Layer 5 of a small transformer language model trained on English Wikipedia (10 layers, counted from 0, width 128).
A neuron's activation on a vector x is SiLU(gate . x) times (in . x), where the dot is the dot product.

Input weights of the MLP neurons that the questions are about. A number n stands for n times 0.0059.
n1 gate: 28 -28 14 61 -1 27 26 58 -6 -13 14 2 18 59 13 -44 6 -7 -18 -8 -9 49 -13 26 4 3 5 18 41 22 19 24 12 -32 9 24 -26 82 49 -29 -22 3 41 7 34 -14 -26 -27 24 10 41 -2 24 11 1 -47 -22 20 -37 19 13 -11 -11 -26 -6 -23 -6 51 -4 -18 -16 25 3 -25 67 -16 23 14 0 6 2 -28 -4 0 17 9 -35 -31 -8 -11 14 -19 11 -11 27 -7 28 -11 -27 58 6 7 -56 3 -33 -55 6 -3 -4 30 -39 -10 34 -8 14 48 -25 24 12 -47 7 -1 5 -29 4 55 51 14
n50 gate: -19 -17 -23 1 -15 -23 12 -27 9 -18 0 -7 -36 15 -47 -46 -27 -9 12 -37 -34 -35 37 7 14 -8 -43 -3 11 -24 -7 -37 22 8 -18 4 -32 -23 -19 -3 -18 15 38 -5 22 15 -9 -22 -26 21 46 -19 21 -4 2 -26 1 -1 -5 -34 -37 -15 5 23 27 -50 -28 2 -39 1 18 27 -2 35 13 -1 -1 30 -23 12 26 -5 -32 17 -17 -41 11 60 -48 10 -15 15 -12 15 -33 -24 0 -34 60 3 -64 11 3 -2 -26 25 -8 25 15 2 -18 -18 5 5 -1 67 -16 -16 -10 -44 -26 -9 26 89 12 -13 13 3
n52 gate: -18 -16 -6 -25 17 -25 -3 -38 42 55 -22 -28 -14 8 29 19 7 34 34 10 66 18 26 -29 -1 4 2 -1 20 -42 -3 38 7 -27 6 -16 -7 33 -29 -17 9 14 12 1 8 2 22 39 -12 5 -18 25 -33 17 33 13 -11 -40 -42 6 26 9 -3 8 -45 14 42 -18 -15 0 53 20 -23 49 -19 -12 34 23 -5 29 8 -7 -12 12 28 -32 -30 20 -13 25 14 11 -27 -13 29 -2 -16 21 -40 -9 12 -13 -12 -35 -18 -44 40 9 -35 26 -20 -63 17 -25 -13 2 12 -30 -4 -40 39 15 10 -15 17 2 -7 9
n67 gate: 29 18 -10 23 38 4 24 -15 -37 8 -12 -20 -36 9 5 -35 -11 -43 -21 28 -45 42 -52 -20 -10 -30 0 48 3 -16 -30 -28 35 27 -29 -30 17 -43 0 -30 -59 11 -17 -15 9 22 -24 38 10 19 -5 8 23 -5 -1 -18 -10 8 -11 -9 -46 -3 -24 1 49 1 32 -7 -2 2 -12 -33 -12 -13 41 -14 -6 31 -32 -8 -10 31 3 26 -3 29 -10 -32 -27 -41 4 -5 -30 -6 13 13 11 -26 -7 -41 -8 -40 4 10 -6 -7 4 -2 -23 -26 -4 -9 5 36 -19 3 -7 -9 7 12 21 -16 12 -35 9 -8 46 -23
n82 gate: 41 14 11 -37 10 4 44 -66 38 5 -10 26 29 13 24 42 -14 -19 2 -11 -15 6 -38 -9 37 13 12 31 19 -17 -10 17 36 7 12 -22 2 47 18 34 -5 50 -19 -10 50 -48 -30 -25 10 -14 3 -20 15 29 30 20 -40 -16 -4 59 -4 1 5 25 16 30 0 -11 -47 -37 -61 -27 7 3 6 27 18 -5 -23 -1 1 40 -1 -12 20 -26 26 -29 13 5 2 -47 -54 -8 3 12 -40 -15 2 -24 -10 2 -4 3 -9 -35 46 23 -44 43 -6 -3 22 -7 -7 13 -10 3 24 -3 15 0 10 -13 83 -44 -8 72
n110 gate: 23 25 37 -2 -12 -16 -54 -4 25 13 -16 -21 1 -1 21 -31 -44 20 -33 0 12 11 0 -6 -1 -19 -38 -5 -4 -20 1 -33 40 2 -17 15 1 26 7 3 13 28 -13 -59 -16 13 25 12 -20 -30 25 -8 -36 28 2 5 -4 1 23 29 -2 -69 -8 28 -95 1 22 29 -22 -55 -34 41 56 12 -15 -38 14 -16 -1 -8 12 -23 -4 -5 -10 11 -8 -42 4 6 48 17 0 -47 29 14 -10 -19 5 15 -12 -4 -15 -21 -27 -17 34 8 -17 -33 -16 2 50 -7 -14 5 -21 3 -17 29 40 -16 2 -2 -11 6 21 8
n169 gate: 12 40 -6 -39 91 -38 3 -23 -21 5 -17 25 -8 -7 3 -21 -5 -12 -30 31 -5 -15 -19 -26 -33 56 31 24 42 -28 -4 -38 45 35 69 16 26 23 -24 14 5 -37 -28 3 -56 12 18 26 -14 -11 38 20 -4 -42 11 13 -35 -13 58 -35 6 -20 -21 17 34 -34 -4 -39 -4 24 30 17 15 -13 26 -6 -10 -35 17 23 20 -81 46 39 -6 31 -24 -11 9 -18 16 20 -13 33 -1 5 23 -25 10 -6 -7 4 10 29 33 7 11 25 12 -42 -1 -51 27 13 12 -7 -48 0 -1 -20 20 26 10 -10 22 -16 -15 -3
n177 gate: -17 -40 -9 6 -12 14 -6 24 4 9 -4 14 10 -36 -15 -57 -27 21 4 -17 -17 -31 -21 -13 -26 -14 25 46 2 -35 24 22 9 9 -64 -47 6 7 10 10 -50 28 55 13 26 -9 -23 2 30 8 27 19 -18 -37 -13 -25 -37 24 1 -11 -13 -6 -19 12 -28 -19 56 34 24 -9 -53 24 -9 20 -3 -3 -42 13 -36 5 -20 24 -16 -35 3 17 -9 -29 -25 11 -13 42 38 -18 5 -12 28 18 34 38 12 47 10 2 4 19 4 -12 -33 29 -14 6 -40 45 -23 -23 -22 -29 -43 -17 -51 11 29 -62 26 41 10 0
n179 gate: 23 -5 4 -12 18 -25 -23 16 -24 -22 -10 -25 -32 -15 65 6 0 -13 4 -2 -34 -20 19 9 35 -11 -29 50 -15 -10 23 13 22 16 -17 -9 -3 13 4 33 -4 43 -13 4 0 -40 -19 13 46 11 0 8 -36 17 1 24 -25 -24 -44 -13 47 -36 -26 43 1 35 35 25 -53 -22 -21 -1 4 28 -39 -46 -17 -54 -38 63 15 -2 1 11 2 32 18 12 14 3 33 4 -37 -32 22 2 -54 -11 -19 27 -21 -19 -15 -45 -24 2 31 51 -11 -2 -8 28 16 -20 -9 -11 -13 41 31 -27 62 8 -54 -28 -20 -14 15 -16
n194 gate: 34 -4 -26 23 -17 -6 -17 3 19 -4 36 -36 3 -16 28 -17 -10 20 -39 1 0 -6 -9 29 12 37 12 23 4 -8 1 13 10 9 30 -16 -42 -63 -18 5 7 12 -24 -21 -2 -3 47 -7 -18 9 16 -47 41 48 -19 3 -60 7 5 26 -33 -24 22 34 -22 -20 11 -43 -63 -27 31 11 -25 -18 -36 -22 9 -30 11 45 -34 -28 -65 -20 36 28 -22 27 20 -35 26 22 11 -40 -6 0 -5 -9 -9 -22 22 18 -61 1 0 14 41 -15 9 -32 55 -8 -6 -22 10 -61 1 39 -8 -5 20 24 46 -13 10 24 -13 -44
n196 gate: 17 28 -3 8 -6 2 10 7 -39 -39 4 10 54 26 -21 -14 29 15 6 -36 -53 -17 -55 42 -40 -6 -54 -5 -32 -2 -36 -16 45 28 -18 -26 16 39 15 24 30 5 -20 15 -27 -43 -16 -4 -8 -11 -24 5 3 -6 -9 -21 -7 26 15 28 -29 -38 -15 -4 -41 19 -31 23 -50 -9 -35 -15 -42 -13 19 -49 -28 2 -11 -2 10 -4 23 -52 35 -12 -19 22 22 0 -16 -16 25 -3 11 34 -2 4 27 3 -6 -41 -38 -1 -4 10 3 10 -33 66 32 20 -24 45 -10 26 27 -28 -19 -4 -41 -18 -23 31 13 -2 35 66
n232 gate: 36 -2 -31 -13 -14 -13 12 26 -34 -20 62 15 10 -14 39 -18 6 -39 45 -64 27 -35 -17 -37 32 -83 -38 31 -35 -24 -23 -17 2 -21 10 14 2 -22 -10 -10 29 1 -7 36 -18 -9 1 30 15 1 -32 -38 21 47 -42 3 -7 20 11 -29 0 31 11 -34 -12 27 14 6 -14 -7 -59 10 13 -3 -26 15 -44 53 -32 -9 -14 41 -27 -7 2 20 5 -10 -9 -12 4 -12 0 11 -9 -31 -28 24 14 -45 -28 -25 -1 -47 -35 -22 44 -23 38 -23 -4 20 -9 28 10 3 -75 9 -37 -10 19 -13 -16 -7 58 -9 13 24
n248 gate: 12 7 30 5 -40 -13 -10 14 -18 -2 -10 -50 -3 16 20 -23 -52 -10 33 -5 -8 7 -24 37 72 -9 -36 -17 8 2 15 -2 -17 -17 -9 -3 30 33 -1 0 23 11 3 -19 -17 10 -28 31 12 3 -24 38 31 6 14 -41 -4 -1 -24 32 28 40 36 -41 -33 -38 5 -16 -28 -17 27 -24 -10 -14 -3 1 34 29 2 37 -9 -10 -14 -38 0 8 44 -8 12 24 -33 -27 -14 45 -2 -13 21 2 -3 40 28 -8 47 -2 28 -58 -19 6 30 -28 9 1 13 -7 23 -1 -14 -30 16 8 12 5 -55 7 30 25 0 -3
n1 in: 28 4 -11 -18 1 -11 -1 26 -15 6 43 4 48 5 -6 36 28 -6 -50 7 13 24 -9 -9 30 -13 31 27 15 8 8 14 -4 16 -4 24 -19 4 14 -20 9 12 25 4 8 24 53 1 35 0 46 -41 -26 -9 -56 4 12 -23 -6 8 47 -11 10 -55 16 -32 30 3 29 17 16 2 14 -26 -25 8 22 -8 1 -9 -12 -19 18 -2 -6 -16 7 -16 7 5 16 1 -10 -14 19 -7 20 45 -9 -9 16 49 15 -12 -35 -10 26 16 51 23 22 28 23 -21 34 -6 -69 3 1 -16 59 8 9 -58 9 15 9 -66
n50 in: -13 -45 18 11 27 28 9 -28 30 4 -27 10 21 -27 -45 0 -19 21 32 5 -17 18 58 35 -1 9 -12 -12 -2 -16 -26 6 27 10 -8 16 -26 9 11 -18 22 36 -21 -14 38 8 -16 1 44 -11 0 -43 15 -9 -22 32 -7 -16 31 -20 -2 3 -2 -27 16 -64 12 13 -10 -31 -7 31 -9 -15 -10 -6 -4 -16 -14 26 15 -67 14 -26 29 12 -37 35 7 8 18 6 -24 7 17 40 11 49 47 -9 -32 21 26 23 1 13 -8 50 -29 -17 -11 -11 17 -3 39 45 0 -30 -16 -13 61 -3 15 20 -10 5 -45 -17
n52 in: 13 17 8 20 -14 32 7 9 8 -2 8 -14 23 -18 -18 3 24 -22 37 12 -34 24 -26 -30 -27 39 -13 -4 -27 19 6 20 25 7 6 -36 17 7 -16 46 7 -31 15 -8 -7 -13 2 -7 -11 -7 -13 -11 -30 -6 -4 20 19 -7 27 25 -12 -27 -4 -12 -3 -10 48 -41 -30 22 1 43 23 7 27 -54 29 13 -10 6 -8 5 56 -26 -8 5 25 2 12 21 31 16 8 -23 25 14 5 27 -25 -61 26 -7 6 -5 60 -36 33 14 -14 -3 27 20 46 -1 -5 -3 33 -28 -7 -6 20 16 11 48 -30 -16 -18 -45
n67 in: -7 -21 3 4 -12 0 26 14 -25 27 -10 -12 -4 35 12 -15 17 -3 12 4 -41 6 -37 -40 24 -14 -29 2 29 65 -20 -5 -30 6 5 -10 -5 -16 12 -25 -13 29 1 17 9 36 -26 18 9 31 -25 4 3 -27 14 -14 6 -13 13 -21 -37 -10 -13 -24 27 10 -22 40 27 23 1 15 -12 -12 13 2 -2 3 -11 -11 -13 35 -27 7 -2 36 -4 -13 -3 -21 42 -31 -45 -16 47 17 12 -18 -24 -37 3 -5 16 16 18 9 -8 -7 -31 15 -4 -25 -42 14 -63 20 -16 -15 13 11 10 -2 -8 -9 -24 -19 23 -8
n82 in: 20 10 32 -31 23 9 -36 -16 10 27 32 13 8 -11 38 -12 26 -9 -1 -23 -22 -24 -28 8 -6 8 -9 -7 -30 -6 20 -5 -6 -45 -24 -31 -4 48 -27 21 27 23 -5 12 -18 24 -3 -23 -31 2 15 -8 6 18 -23 -7 7 0 46 15 -8 26 -34 10 -20 1 1 -60 -18 -2 -29 -28 -8 -22 -24 16 -34 32 32 8 -26 22 18 31 2 -13 19 -3 -28 -9 -2 4 -32 -23 18 32 -9 -16 -1 30 22 -2 4 -15 7 -3 35 -24 6 -36 -49 18 42 -51 -19 12 7 13 1 79 1 -21 7 -11 -12 37 15 25
n110 in: -5 19 -9 -12 -31 -50 16 5 -8 -17 -18 10 -32 17 10 32 12 7 38 -21 9 -48 16 -12 -22 20 9 -18 43 1 -36 -21 40 52 2 15 1 -6 11 17 19 -4 -4 -16 -8 16 2 72 -32 -27 26 -7 -11 17 25 30 29 -8 33 11 -8 -40 40 40 32 10 5 32 -21 -4 -7 -7 -34 -20 6 -21 48 -22 36 39 -17 -19 10 10 -17 7 5 35 -14 -5 -5 0 -15 -14 20 -5 -53 -33 1 -55 20 -36 1 -24 -16 15 -20 32 20 -15 35 28 12 1 -4 40 -3 -44 12 4 4 -25 -2 54 3 17 11 17
n169 in: 0 1 4 -31 25 23 14 13 8 -39 4 13 19 2 -6 -1 0 5 -15 13 1 1 0 -5 -28 43 -16 17 -10 -31 24 -4 38 14 46 14 -26 19 15 58 53 -45 -39 6 -5 0 26 37 -26 -15 39 3 41 0 32 -25 -27 50 3 19 -4 -25 21 40 4 -18 -16 -9 0 -9 -2 12 18 -24 8 -22 -40 -1 33 7 8 -8 18 -23 25 29 -7 16 18 37 30 -17 -14 15 3 -4 9 29 -9 21 -53 1 28 -26 6 2 15 17 -35 -49 -8 -12 23 40 1 -52 21 -42 2 -22 4 -26 16 -28 3 -20 -41 0
n177 in: -6 18 24 10 48 -7 -10 5 -3 -42 -5 15 -20 -5 -27 15 1 30 11 18 8 36 19 -25 10 4 21 11 -2 -7 9 1 -15 -35 -2 -5 -34 -27 -12 6 -17 17 62 4 10 16 27 -30 -4 12 -19 22 -4 26 -11 -17 17 -5 -24 34 -13 21 56 5 37 3 21 39 45 1 17 -7 9 20 -13 -7 -12 -79 1 -23 21 -33 -15 -15 19 -28 8 41 57 13 0 0 -16 6 10 -21 -9 -40 12 2 16 17 -12 28 -19 -16 -49 -2 21 34 26 -37 -9 8 -3 37 -10 -1 -10 -3 -32 -31 13 -28 2 45 4 -19
n179 in: 15 -6 -53 15 1 24 -26 6 3 14 0 25 -11 -4 -6 -78 32 -7 9 -13 2 12 6 -20 50 2 14 8 1 21 -5 10 -12 -18 -30 -6 -18 17 -34 7 -13 30 46 31 24 -54 -3 9 62 2 11 17 -18 -2 42 -2 -8 3 6 -14 -28 12 16 48 5 -48 34 -6 27 -33 -35 -10 -26 16 24 -6 23 -19 -51 -2 26 -10 -52 -6 -10 3 8 -1 72 29 34 15 -4 -13 -40 21 20 -13 -4 22 -19 2 25 0 -14 3 7 6 41 -8 -14 -11 -5 6 -4 -4 7 4 13 35 27 40 -39 -13 -28 21 -38 4
n194 in: 9 -20 -31 31 -13 -15 -54 13 -6 49 61 -8 -28 7 13 -6 -15 -22 -5 -9 16 -14 -28 2 10 -46 23 -2 15 42 29 -6 -49 -17 -10 -26 -9 -25 -18 4 -7 16 -7 58 2 -11 -43 -16 -17 15 2 36 -20 -18 -45 -28 -2 58 16 -38 -3 -6 -38 -31 26 30 16 -12 14 38 10 -33 13 0 17 14 20 8 -18 -11 -43 13 2 8 -48 5 28 -5 28 34 -35 -22 -51 12 1 -19 33 10 3 4 59 10 27 -9 1 44 -48 5 -2 2 0 61 20 4 4 -8 10 1 28 34 10 -13 12 -18 24 24 1 -29
n196 in: 22 -49 -9 -4 -8 -5 35 -9 31 -9 19 -20 6 -12 39 -3 8 -6 33 27 4 -18 -36 -24 19 8 39 10 -17 15 15 15 -16 -40 -12 -1 23 29 -1 24 -7 -36 91 28 -17 21 -21 0 -30 -30 15 -14 -38 20 -48 -3 7 9 32 -13 33 14 -32 14 0 2 12 20 45 -3 16 -9 -23 49 33 -14 12 -24 -15 -12 -53 -19 37 37 -38 42 12 -26 44 7 26 49 2 11 23 -25 -24 41 -40 13 25 8 28 -11 13 -45 -4 6 -20 -15 -10 1 4 -2 -10 16 31 -14 -33 10 -19 23 4 -10 -5 34 16 22
n232 in: 13 25 -17 -4 -1 -39 -14 49 6 -3 10 -3 7 2 -9 43 -25 44 -57 8 1 11 -1 -52 4 24 1 22 -14 -5 11 72 -39 -16 -14 -17 -12 0 -3 33 -13 68 -19 31 39 3 7 -14 -2 8 -17 -27 32 24 37 25 9 45 5 -19 27 -31 34 -7 28 9 1 -10 -40 8 2 -18 -56 29 20 -46 -30 32 10 17 -40 3 -28 -43 -18 -14 -47 -11 -43 -14 12 -17 -10 43 4 27 -29 41 -40 15 20 20 16 2 18 -9 15 6 -12 20 -37 0 34 14 -5 -12 -24 33 -22 -44 12 -7 -4 -19 -16 24 11 -1
n248 in: 13 16 -26 9 -26 -27 -51 10 0 3 -5 -3 19 1 16 -2 -15 -26 9 14 -16 21 5 -7 29 25 -42 14 4 -12 5 11 16 -27 14 -18 10 -10 -17 -19 51 -41 10 21 9 -11 -30 -32 20 -6 -45 -26 -9 6 20 12 -3 -16 -12 -10 18 1 -22 -19 -35 -22 -21 18 20 -7 15 -4 40 1 34 -6 6 36 -31 -21 -2 -14 0 -9 -22 67 62 4 4 32 34 -21 -17 0 40 -5 -32 9 -32 -26 16 71 60 -29 31 -20 11 1 -26 7 14 11 -20 4 -36 10 2 -10 -27 8 18 38 18 -22 9 2 -9 -16

Each question shows a token from some text and the vector x that enters the MLP there. A number n stands for n times 0.04.

"am": -25 -25 19 -12 5 19 4 46 6 -7 7 -10 -1 -8 3 1 10 7 13 15 12 -7 13 -20 11 3 -27 -27 -1 -6 1 2 -4 12 6 -32 -14 -9 -5 23 17 -19 -20 0 0 -5 7 6 3 -3 -8 -6 -6 -5 9 3 1 -23 9 14 4 19 -5 -2 -3 4 -21 -13 -7 17 -14 8 1 -9 -4 3 -19 25 38 -14 33 15 -3 -30 6 11 16 -6 2 9 27 -8 -6 12 -27 -7 3 -16 3 0 20 0 22 -2 7 17 -1 5 -2 -11 12 6 -13 -18 -8 -9 0 -12 11 7 1 -9 5 -6 -3 -13 -21 -3
The neuron with the highest activation: n248

" in ": -11 -3 8 -5 1 -4 -1 11 -12 -9 -5 -28 -25 -7 -7 -8 4 -3 -4 -22 -5 -14 -6 6 8 16 26 -18 -27 27 2 10 -8 -16 -13 -11 -20 -5 10 -9 -26 -10 -9 -24 25 7 -8 8 -16 30 -31 0 -8 0 1 53 19 10 -9 3 17 13 -8 -3 -8 29 -3 -18 8 0 14 14 -9 4 -12 23 -6 -2 -13 4 2 11 10 6 -10 -26 -16 1 15 8 -7 17 -1 3 10 -4 36 21 1 -18 8 -5 13 -1 -16 23 -8 4 12 12 12 -12 -8 -24 4 -11 -16 17 5 -4 2 4 12 8 -31 0 22 11
Which three neurons fire most, strongest first? n169, n248, n110

"ier": -4 7 4 10 13 -8 8 -2 -2 -3 -19 -2 5 3 -8 -8 -8 -9 -6 6 3 -1 -10 -4 -16 4 -14 -18 -36 16 3 3 -23 0 2 15 1 -18 -13 -15 6 11 -9 36 -25 -12 7 0 0 14 -22 -8 6 11 -8 22 19 15 8 28 -6 15 -1 -21 -15 7 7 22 28 7 4 13 -4 -4 4 6 -25 -11 8 -24 4 -18 8 8 6 -22 8 2 0 -18 10 1 1 -2 -14 -8 3 -9 -4 -15 11 -9 8 19 13 23 -40 -8 1 3 0 3 17 -12 2 -37 7 0 -9 7 1 -17 21 -5 -2 2 -49 -12
The neuron with the highest activation: n110

" FC": -18 -2 7 -7 -13 -12 3 6 5 5 -3 -11 -16 27 -7 6 15 -4 -12 8 11 -35 -40 0 -12 -12 -2 -4 0 18 5 -15 -22 -13 25 15 21 -14 0 -30 -5 -6 13 6 -21 20 -7 -4 -20 -15 -15 18 -6 -4 7 -31 -3 8 21 -12 6 -18 6 -11 -2 0 -12 -21 11 6 0 15 22 -3 -10 5 -1 -13 16 -10 23 4 14 13 4 6 9 -4 -14 -4 6 -4 1 12 9 -10 9 8 -10 7 17 6 40 3 6 24 -41 -21 -7 -9 -7 -11 14 4 8 3 19 9 16 -13 21 6 -14 -18 -1 14 7 2
The neuron with the highest activation: n50

"TA": 17 -13 20 -25 5 0 -4 -10 -9 14 -3 0 18 -7 -11 -11 -7 6 -7 11 -25 -21 -22 -16 -29 20 -5 -1 -10 18 5 -11 -14 10 -7 3 16 -2 -6 -3 -5 -8 22 -10 -17 17 1 -33 -15 -14 -1 5 34 6 -4 19 10 7 21 20 10 9 -23 -15 -22 5 0 -6 14 4 -9 33 6 -9 -9 19 8 13 8 -9 7 -5 -12 -27 19 -19 -6 -3 -21 -10 -16 4 -10 4 18 -3 10 7 9 2 12 -8 11 23 22 30 -10 -33 -4 -10 -30 2 5 25 6 -16 14 17 4 -2 1 -1 -14 -25 11 17 -6 4
The neuron with the highest activation: n179

"20": -3 -5 16 4 22 20 11 19 -35 28 1 25 2 11 -1 -26 -8 -20 -11 25 -20 -23 -8 2 11 -15 24 -2 6 13 -2 16 -15 -3 18 9 6 9 -8 -28 1 -9 -8 8 -18 13 -6 18 -11 -1 -13 -2 1 -20 18 2 22 12 3 -5 -14 5 5 0 3 33 -2 -21 11 0 17 -27 11 -21 -3 22 6 -1 12 -4 -7 2 -7 -23 -7 17 13 16 6 -6 13 2 -2 -6 28 -12 0 -11 6 -2 -17 -7 -1 -3 19 9 -45 7 -7 42 -14 1 9 -9 6 -3 3 -7 -1 6 -4 11 6 0 -6 -8 5 14
Which neuron fires most, and how strongly? n67, at about 1.5

" R": -14 7 -6 3 -18 22 -4 -9 6 11 3 -6 11 -21 -6 -3 -12 6 -7 2 1 18 2 -13 -10 -14 21 -12 -9 13 10 -12 -40 -3 -13 -12 4 4 1 -61 11 -6 14 -2 -8 6 -14 -13 5 -7 10 7 -5 15 -7 -20 -24 -17 7 -7 5 1 -3 26 -2 -10 2 -14 -9 4 14 -8 -8 13 -1 -11 -6 3 13 -9 2 -2 -24 -7 7 2 -9 -11 7 -23 8 -15 2 -9 17 -16 -15 7 -18 10 -6 3 -23 27 -2 31 -32 -4 9 -8 -5 -1 -7 31 0 1 17 11 3 -4 4 -10 -8 0 6 -21 -2 -4
Which three neurons fire most, strongest first? n194, n169, n110

" after": 4 -2 -14 -2 10 10 -12 -7 3 -8 4 2 -14 2 -8 -26 4 2 8 0 -6 -24 -7 17 -12 -13 -3 -17 -20 30 -4 -22 -27 -29 -20 -22 12 4 25 -9 -22 -10 15 -9 -2 -12 -6 -6 3 -1 -13 -5 -23 -5 13 20 45 -8 -1 -20 7 1 -24 -2 -7 0 -4 12 4 11 13 -10 5 -2 10 1 -3 -13 6 -12 18 16 25 0 1 8 -15 -10 -4 20 -6 4 14 -7 -12 0 4 4 12 4 5 -9 -5 -17 6 7 -3 1 -2 -35 16 13 25 -24 13 6 28 7 3 -28 6 8 4 -26 -23 -2 19 3
Which neuron fires most, and how strongly? n169, at about 0.49

"ub": 8 -22 7 23 8 18 17 32 20 -14 -5 4 -5 36 -3 7 -8 -11 5 -14 11 6 2 -12 -11 -1 -34 -22 -29 15 3 -8 -2 5 23 12 6 17 -3 12 1 -28 5 32 20 -12 -16 7 -5 18 23 1 -18 32 11 2 -21 -8 9 11 2 -24 -9 -29 -14 29 -16 -10 13 8 -18 14 5 19 -3 -7 -8 3 18 -11 15 16 -16 -6 -9 14 -7 -9 -8 -2 -7 -2 13 5 -31 -11 -21 14 -7 -4 -16 16 21 -2 5 -6 12 -23 0 -2 -5 -8 5 -23 -5 -12 17 34 3 -3 13 7 7 8 -14 -3 -19 6
Which two neurons fire most, strongest first? n232, n177

" F": -22 -6 13 0 -1 3 -1 -18 17 1 4 5 7 -5 10 -9 5 -4 -7 -4 20 2 -7 3 -1 -9 -2 1 -45 4 -3 -4 -26 22 13 4 12 -8 1 -41 -12 -4 -19 15 12 7 -16 -18 -14 1 -18 13 4 -2 -41 11 9 -11 7 -22 7 3 36 -9 -4 19 3 -4 -1 5 18 7 7 -21 -18 3 -4 4 27 -26 -1 -2 -12 -22 4 -5 -2 -8 11 -9 -10 8 -1 14 13 1 -8 -6 -20 5 -8 23 -15 -5 6 -9 -9 -9 -8 12 -22 -4 -3 -11 -13 -23 10 22 -23 -15 8 4 -5 27 13 -14 16 -9
Which two neurons fire most, strongest first? n179, n110

" v": 32 -18 8 5 1 16 3 -16 -11 -8 -6 5 -1 8 10 -19 -18 7 -12 -20 1 -19 10 -33 -6 10 -20 4 -7 3 1 16 2 15 -16 6 -9 -6 -2 -10 4 -11 29 22 0 7 2 -35 11 2 7 -8 -6 16 8 6 5 -26 3 23 38 -5 -26 11 -2 39 1 -21 -15 -3 -1 5 4 -14 -2 8 4 13 -1 -25 7 0 1 -10 -10 -27 -14 0 -1 -7 6 0 3 8 -7 14 16 26 -21 3 -9 3 -35 50 7 4 -13 -13 9 35 4 27 -4 10 1 -3 -1 5 -8 5 22 11 2 -28 5 -8 26 -15
Which two neurons fire most, strongest first? n1, n169

"R": 12 -8 4 -22 -12 19 17 3 1 23 -3 10 10 7 4 1 0 1 -16 -2 -11 2 -8 -21 -18 0 21 -20 -10 25 1 -11 -24 0 5 8 15 6 -8 -39 10 -35 7 10 -10 20 -14 -13 -10 -11 12 12 12 13 11 5 18 -5 17 11 -6 13 -18 13 9 12 -8 -24 8 11 13 -10 4 13 11 4 10 16 17 2 9 -8 -7 -7 -1 -15 -9 -10 -9 -17 5 7 -2 5 20 -2 7 4 -24 36 9 -1 12 10 2 24 -3 -20 -10 -10 -11 -7 4 30 9 10 24 15 12 1 -2 -7 5 -20 -2 -2 -1 -1
Which two neurons fire most, strongest first? n50, n110

" September ": 6 32 3 -34 1 0 -20 12 -10 -5 13 -7 -30 -15 -17 -4 4 25 -3 -2 9 -18 1 -6 -3 3 -12 16 -34 7 -2 -7 -18 -3 -22 -13 20 5 -1 -7 -25 15 3 9 15 10 -4 -12 -42 2 -15 -20 -5 -6 11 1 8 14 22 14 26 12 -1 13 8 8 -17 -29 23 -9 -5 -20 5 -14 2 -10 -19 2 -8 12 1 19 15 -21 -4 -14 -3 4 5 20 10 -17 4 14 22 -18 -26 16 -6 -10 -4 -19 -7 45 4 20 -18 17 26 -6 -11 -16 5 -7 16 -19 -10 -1 -1 6 -8 21 9 -18 -5 -2 -3 2
Which three neurons fire most, strongest first? n232, n50, n110

"i": -8 -14 20 4 -17 26 -6 6 -16 -2 -11 -1 27 3 -10 -9 18 13 15 1 -9 11 -20 8 -8 12 36 -4 18 -2 18 11 12 25 -10 -6 0 -9 -13 1 11 9 10 10 -12 9 -1 -3 -3 3 -8 6 -14 -13 -15 5 -9 -20 -14 -13 -24 16 7 -13 -5 -15 11 13 22 6 16 8 6 -3 -29 -3 4 -6 20 -17 18 18 3 -21 11 2 -9 -13 -12 -5 19 12 5 10 10 -12 16 14 7 -2 1 21 16 -4 9 50 4 -22 -8 -19 -2 -16 -11 -9 3 15 -5 34 4 0 10 -6 -1 1 8 -3 -47 -1
Which neuron fires most, and how strongly? n177, at about 0.62

"ur": -36 3 -5 -12 12 20 -7 15 0 -7 -6 22 -3 8 -19 13 3 -9 2 0 -6 1 34 -1 4 -10 -8 -7 -24 1 4 17 -3 0 -5 -17 -11 -3 -8 14 2 -5 10 13 7 -13 9 12 -30 17 -10 8 -33 -4 10 6 2 7 3 -20 -7 -13 -6 -12 -32 -3 5 25 5 -3 -7 15 13 -8 0 -15 -16 26 29 -21 1 16 -7 -2 27 12 -4 16 18 34 16 5 12 -2 -17 2 -16 -16 -1 2 -12 4 -2 8 7 23 -22 1 4 -11 -12 16 -13 -6 1 -31 2 33 -11 19 -10 -6 27 -5 0 -23 -14 15
Which three neurons fire most, strongest first? n1, n177, n67

"r": 2 -10 17 -11 -11 32 11 7 -23 14 -7 1 23 20 -29 17 14 12 -14 -4 -12 3 26 -1 -6 6 11 1 9 5 0 9 -47 -7 -15 14 2 -20 2 4 4 -7 2 -9 -2 -6 -8 5 11 19 32 1 -9 -5 4 16 10 -19 -7 -3 7 -2 -2 -2 -10 -14 16 -4 -11 3 -38 0 22 -2 -16 0 -25 -8 30 -29 0 -1 8 -1 -11 -6 -9 7 20 8 21 17 -7 -13 -10 -7 -1 -9 -3 -1 -16 9 -12 8 5 29 26 2 7 -25 -3 -1 8 7 8 1 -17 13 7 -5 -7 1 14 -20 -3 -34 -12 -23
Which two neurons fire most, strongest first? n196, n248

"\n": 15 16 2 -12 3 -10 11 -13 11 14 11 -8 2 18 -3 1 -4 -5 7 -16 -16 3 -2 1 10 11 0 -15 10 54 -13 -18 -10 6 12 -7 5 -4 4 8 13 -16 22 4 23 3 2 -15 -5 -8 3 0 9 -14 -14 9 10 -4 0 -13 -5 7 -4 7 3 13 7 0 2 3 -10 19 6 2 7 -9 -9 5 -18 3 2 24 -2 5 4 15 -2 6 -14 14 -11 7 -2 -9 -3 5 -5 14 -14 -14 -15 -16 2 -15 -6 -3 -2 4 -7 -13 5 4 1 27 1 5 -6 -12 7 -12 3 -3 -3 42 11 11 -5 9
The neuron with the highest activation: n196

"O": -3 -15 22 -16 -7 0 3 14 11 12 -15 12 12 12 -7 3 -9 -9 3 -3 -9 -8 -1 -4 -8 -1 -12 -17 -8 2 35 -2 -20 29 1 26 2 13 -18 -10 -8 -12 0 17 -5 2 -13 -8 -9 5 -1 12 44 -3 1 18 -10 -4 13 22 -14 13 -1 2 -24 -2 -10 -19 20 11 -8 8 13 -12 -7 -3 8 3 16 -13 18 6 3 -6 -4 17 -11 -10 -2 36 4 14 3 2 22 -3 13 -15 26 28 17 2 21 3 24 5 -26 -17 9 11 -23 2 -23 -10 13 -14 7 22 31 -14 -19 16 4 -43 -6 -9 -9 -12
Which neuron fires most, and how strongly? n110, at about 0.64